Layer 2 of a small transformer language model trained on English Wikipedia (8 layers, counted from 0, width 128).
A neuron's activation on a vector x is GELU(weights . x + bias), where the dot is the dot product.
The model reads these tokens: "em" "ak" "er" ". " "V" "an"

The vector x that enters this layer's MLP at each token. A number n stands for (n - 500) times 0.0071.
0 "em": 459 585 720 819 607 346 859 596 577 479 712 425 460 562 566 335 428 536 289 606 474 466 425 528 412 640 508 407 567 193 740 242 571 196 399 380 521 539 632 443 456 318 390 465 378 553 554 856 563 483 368 528 483 473 478 420 471 515 735 351 159 639 597 406 407 301 363 828 495 517 521 540 445 605 536 502 665 674 500 264 482 596 638 664 421 406 399 546 620 491 572 574 346 894 684 599 456 550 600 457 392 411 311 292 330 505 621 603 407 344 306 603 417 498 389 413 418 453 460 456 310 830 445 373 630 427 566 748
1 "ak": 430 403 509 773 597 422 907 625 550 521 528 264 781 596 474 510 474 586 322 579 468 670 497 493 528 667 290 426 647 200 840 239 582 278 561 355 480 511 664 333 417 374 313 405 364 472 507 787 551 468 443 560 458 555 542 476 491 433 619 416 258 617 552 349 403 389 543 742 555 584 605 518 510 554 514 469 711 657 536 307 584 636 506 587 381 263 364 613 742 464 507 526 216 729 720 558 425 716 423 326 284 424 291 394 250 570 576 710 427 309 389 517 550 434 271 596 508 465 448 600 532 700 545 309 553 253 606 596
2 "er": 324 504 542 857 419 383 864 505 444 392 474 341 640 520 585 541 448 565 338 559 524 555 445 462 410 545 314 394 616 255 820 370 512 337 426 488 489 448 671 560 557 493 192 446 324 407 522 836 354 474 592 620 438 659 413 397 427 531 662 423 227 648 584 490 340 426 430 839 554 528 626 547 460 455 707 491 460 687 442 243 638 613 453 562 402 336 340 695 808 416 493 489 275 753 649 539 447 752 554 352 323 447 559 374 196 648 615 667 313 345 346 477 609 536 302 522 530 381 389 646 553 709 510 412 663 353 561 613
3 ". ": 539 493 666 928 580 510 568 703 538 467 420 451 457 725 449 655 352 454 584 538 449 451 479 452 603 582 405 680 671 288 772 233 403 224 618 339 735 518 619 271 569 349 504 584 413 459 388 975 516 445 297 658 556 464 439 514 597 304 538 389 288 618 659 609 241 468 439 613 579 428 449 483 598 423 539 539 385 456 431 143 548 526 477 610 358 318 415 686 476 594 345 506 441 749 624 647 446 664 312 448 488 485 409 290 390 485 835 400 413 371 342 479 521 510 507 543 594 248 522 522 479 636 314 456 668 349 519 819
4 "V": 322 461 704 864 464 336 691 850 400 676 394 573 661 725 583 449 611 597 367 568 516 499 468 513 507 611 531 411 678 314 777 443 563 303 547 329 824 424 369 512 606 400 320 519 226 428 310 880 564 359 334 447 418 683 570 298 456 441 487 419 223 614 537 521 342 464 243 540 447 529 524 618 725 443 656 459 465 670 376 271 513 494 512 549 493 292 579 510 620 356 417 563 333 582 742 620 454 582 413 285 595 551 403 359 371 575 709 538 612 440 199 553 594 507 288 406 519 321 541 586 609 636 305 393 542 380 586 706
5 "an": 450 457 604 920 462 351 718 809 649 422 394 470 608 554 571 290 500 796 358 617 528 713 535 531 576 535 275 488 599 302 846 379 433 442 357 294 640 405 538 394 481 552 224 349 294 394 243 879 407 494 381 552 455 654 507 500 546 389 539 545 239 621 362 589 284 447 449 641 516 482 488 588 518 317 631 383 559 618 503 336 620 549 522 496 370 331 240 600 779 458 498 535 270 575 671 704 450 577 567 362 543 674 555 345 440 718 623 693 368 306 350 512 379 519 264 471 473 392 457 681 628 577 392 540 457 441 597 663

Each question shows the input weights of one neuron of the MLP. A number n stands for (n - 500) times 0.002.

n193 (bias -0.091): 457 454 413 454 720 514 585 419 622 568 447 485 468 552 422 488 439 496 619 480 513 548 456 448 478 612 508 441 509 521 516 467 533 520 372 431 432 677 605 510 487 489 532 599 515 598 626 412 502 596 452 544 468 515 559 448 392 619 580 513 401 447 522 508 378 491 453 577 435 473 550 399 335 576 443 552 583 352 569 550 422 484 532 470 459 434 580 441 390 542 498 480 568 492 589 460 361 565 574 429 516 530 490 469 406 475 654 620 448 479 546 582 526 451 584 594 519 496 446 397 460 451 427 473 479 565 421 625
Its two highest activations, in order, are on tokens 0 "em", 1 "ak"

n398 (bias -0.074): 596 568 460 376 495 549 598 475 548 550 639 509 372 474 586 594 507 472 328 511 619 556 450 573 525 500 397 489 463 561 513 533 554 498 702 417 504 474 480 556 514 565 626 448 476 539 476 419 491 487 581 517 494 582 394 502 398 496 512 545 446 575 484 472 545 385 582 525 462 493 424 539 563 519 370 512 565 510 765 636 397 490 496 520 468 552 565 504 468 509 442 423 401 485 609 595 557 456 614 555 585 404 556 387 586 421 548 438 483 319 491 381 489 449 476 482 422 507 369 472 372 570 521 465 469 500 350 411
Which token does this neuron like most? 0 "em"

n185 (bias -0.048): 477 555 565 473 421 378 527 454 498 642 535 492 574 542 423 576 504 531 559 418 558 516 545 621 630 563 454 500 490 487 534 496 593 331 455 494 489 659 542 488 419 492 542 508 280 467 656 444 382 492 536 519 554 478 550 569 405 576 431 541 508 435 428 489 520 528 571 491 536 583 582 391 454 474 492 485 432 396 479 484 519 587 542 472 395 427 481 585 345 594 533 516 492 467 507 472 461 508 584 475 462 524 458 452 479 518 492 496 572 537 442 422 508 361 491 508 408 529 533 624 423 556 506 438 663 514 404 412
Its three highest activations, in order, are on tokens 1 "ak", 2 "er", 0 "em"

n293 (bias -0.095): 615 555 439 461 466 367 507 388 398 576 454 489 386 432 412 649 487 521 507 538 538 594 562 493 507 533 508 543 271 397 477 648 601 398 494 610 556 488 415 498 423 466 442 467 608 525 560 505 489 449 534 434 628 482 482 577 414 438 636 532 433 586 655 451 475 601 463 430 457 655 537 578 480 589 502 510 493 517 474 455 570 531 607 574 567 452 419 479 429 474 537 525 496 513 414 612 505 493 475 385 516 509 470 683 421 485 420 480 452 327 569 399 460 556 369 548 666 481 376 539 392 577 448 548 512 403 511 464
Its two highest activations, in order, are on tokens 2 "er", 1 "ak"

n431 (bias -0.041): 560 472 470 436 426 498 563 504 407 546 438 624 583 511 387 466 586 619 448 502 516 528 531 525 558 543 431 553 483 555 434 521 520 453 643 534 543 489 525 478 424 482 525 509 555 516 489 517 386 603 411 416 464 613 443 550 496 596 517 462 455 493 489 536 477 471 421 549 554 524 438 430 530 414 495 411 445 548 494 547 500 521 541 387 502 445 458 578 456 405 467 458 544 505 472 474 642 450 476 425 476 484 406 491 599 523 440 674 552 453 533 538 454 431 519 556 529 597 550 468 451 509 405 507 582 539 414 481
Its two highest activations, in order, are on tokens 5 "an", 4 "V"

n261 (bias -0.105): 458 514 431 461 577 353 498 629 526 498 504 472 481 627 508 502 463 538 508 549 562 599 376 433 433 471 478 543 492 408 515 481 528 380 588 544 493 551 492 406 484 436 576 494 583 456 551 438 386 340 589 568 566 601 563 485 378 484 457 500 615 410 512 506 558 418 490 467 391 630 591 498 570 491 445 430 446 536 463 564 459 589 567 472 556 511 494 432 457 498 564 399 531 386 467 496 584 573 529 504 525 536 411 595 564 541 508 600 595 456 490 680 398 519 500 560 590 450 490 543 433 469 426 452 566 465 460 390
Which token does this neuron like most? 1 "ak"

n303 (bias -0.060): 430 498 552 454 487 631 412 598 562 601 414 579 479 536 556 512 519 497 539 508 441 406 509 438 493 522 454 597 550 472 543 486 512 487 397 561 478 624 504 471 486 575 459 516 461 485 427 487 375 537 562 485 490 535 422 550 567 452 488 525 545 461 639 466 479 545 547 513 424 338 467 540 448 610 519 526 573 552 466 542 409 429 496 615 375 513 542 471 419 573 547 533 420 526 419 537 498 474 484 487 491 504 421 424 578 422 469 410 550 519 494 577 421 466 517 612 543 481 448 468 426 511 656 444 536 447 496 517
On which token does it fire most, and how strongly? 3 ". ", at about 0.67

n184 (bias -0.064): 434 554 412 449 416 502 573 465 395 453 579 517 619 442 608 484 577 617 550 550 546 463 459 409 476 414 596 483 454 504 557 486 407 517 542 458 493 432 551 341 478 549 494 513 498 522 467 383 460 442 517 441 431 444 358 565 533 480 425 487 509 619 511 558 513 445 462 495 485 587 479 588 414 545 458 369 456 484 595 441 520 562 505 546 449 498 531 562 417 561 622 612 449 532 438 592 572 469 494 513 546 509 512 426 529 448 524 536 546 521 496 506 408 510 492 588 452 399 517 442 616 544 533 423 535 464 438 481
Which token does this neuron like most? 5 "an"

n33 (bias -0.067): 551 506 389 500 366 462 477 454 615 541 467 601 498 502 476 533 524 479 524 498 536 531 455 538 424 567 502 510 521 418 466 539 553 666 399 464 502 485 488 434 593 448 530 498 476 306 344 481 524 458 443 520 517 514 552 471 623 610 405 431 671 571 524 619 484 454 527 566 601 492 496 502 512 522 404 374 496 545 362 545 414 459 516 510 486 446 494 574 583 462 442 387 512 400 493 453 475 569 518 514 356 550 554 581 573 557 541 464 338 484 578 577 498 424 434 500 407 500 552 620 522 448 645 525 446 541 522 544
On which token does it fire most, and how strongly? 5 "an", at about 0.82

n154 (bias -0.080): 415 561 622 457 437 504 608 526 458 587 402 500 508 605 498 580 467 496 443 564 443 588 531 492 385 529 471 512 473 490 489 487 500 492 477 508 511 650 556 516 399 472 426 415 647 385 534 486 621 489 471 439 542 623 476 440 396 547 528 456 589 468 540 480 449 475 411 540 439 551 560 506 598 468 453 519 461 498 478 572 607 526 534 627 604 399 421 438 385 482 492 475 543 585 462 519 424 476 563 517 415 372 455 529 583 550 469 519 549 513 399 498 551 549 562 583 479 429 486 537 528 347 474 546 510 485 526 408
Its two highest activations, in order, are on tokens 4 "V", 1 "ak"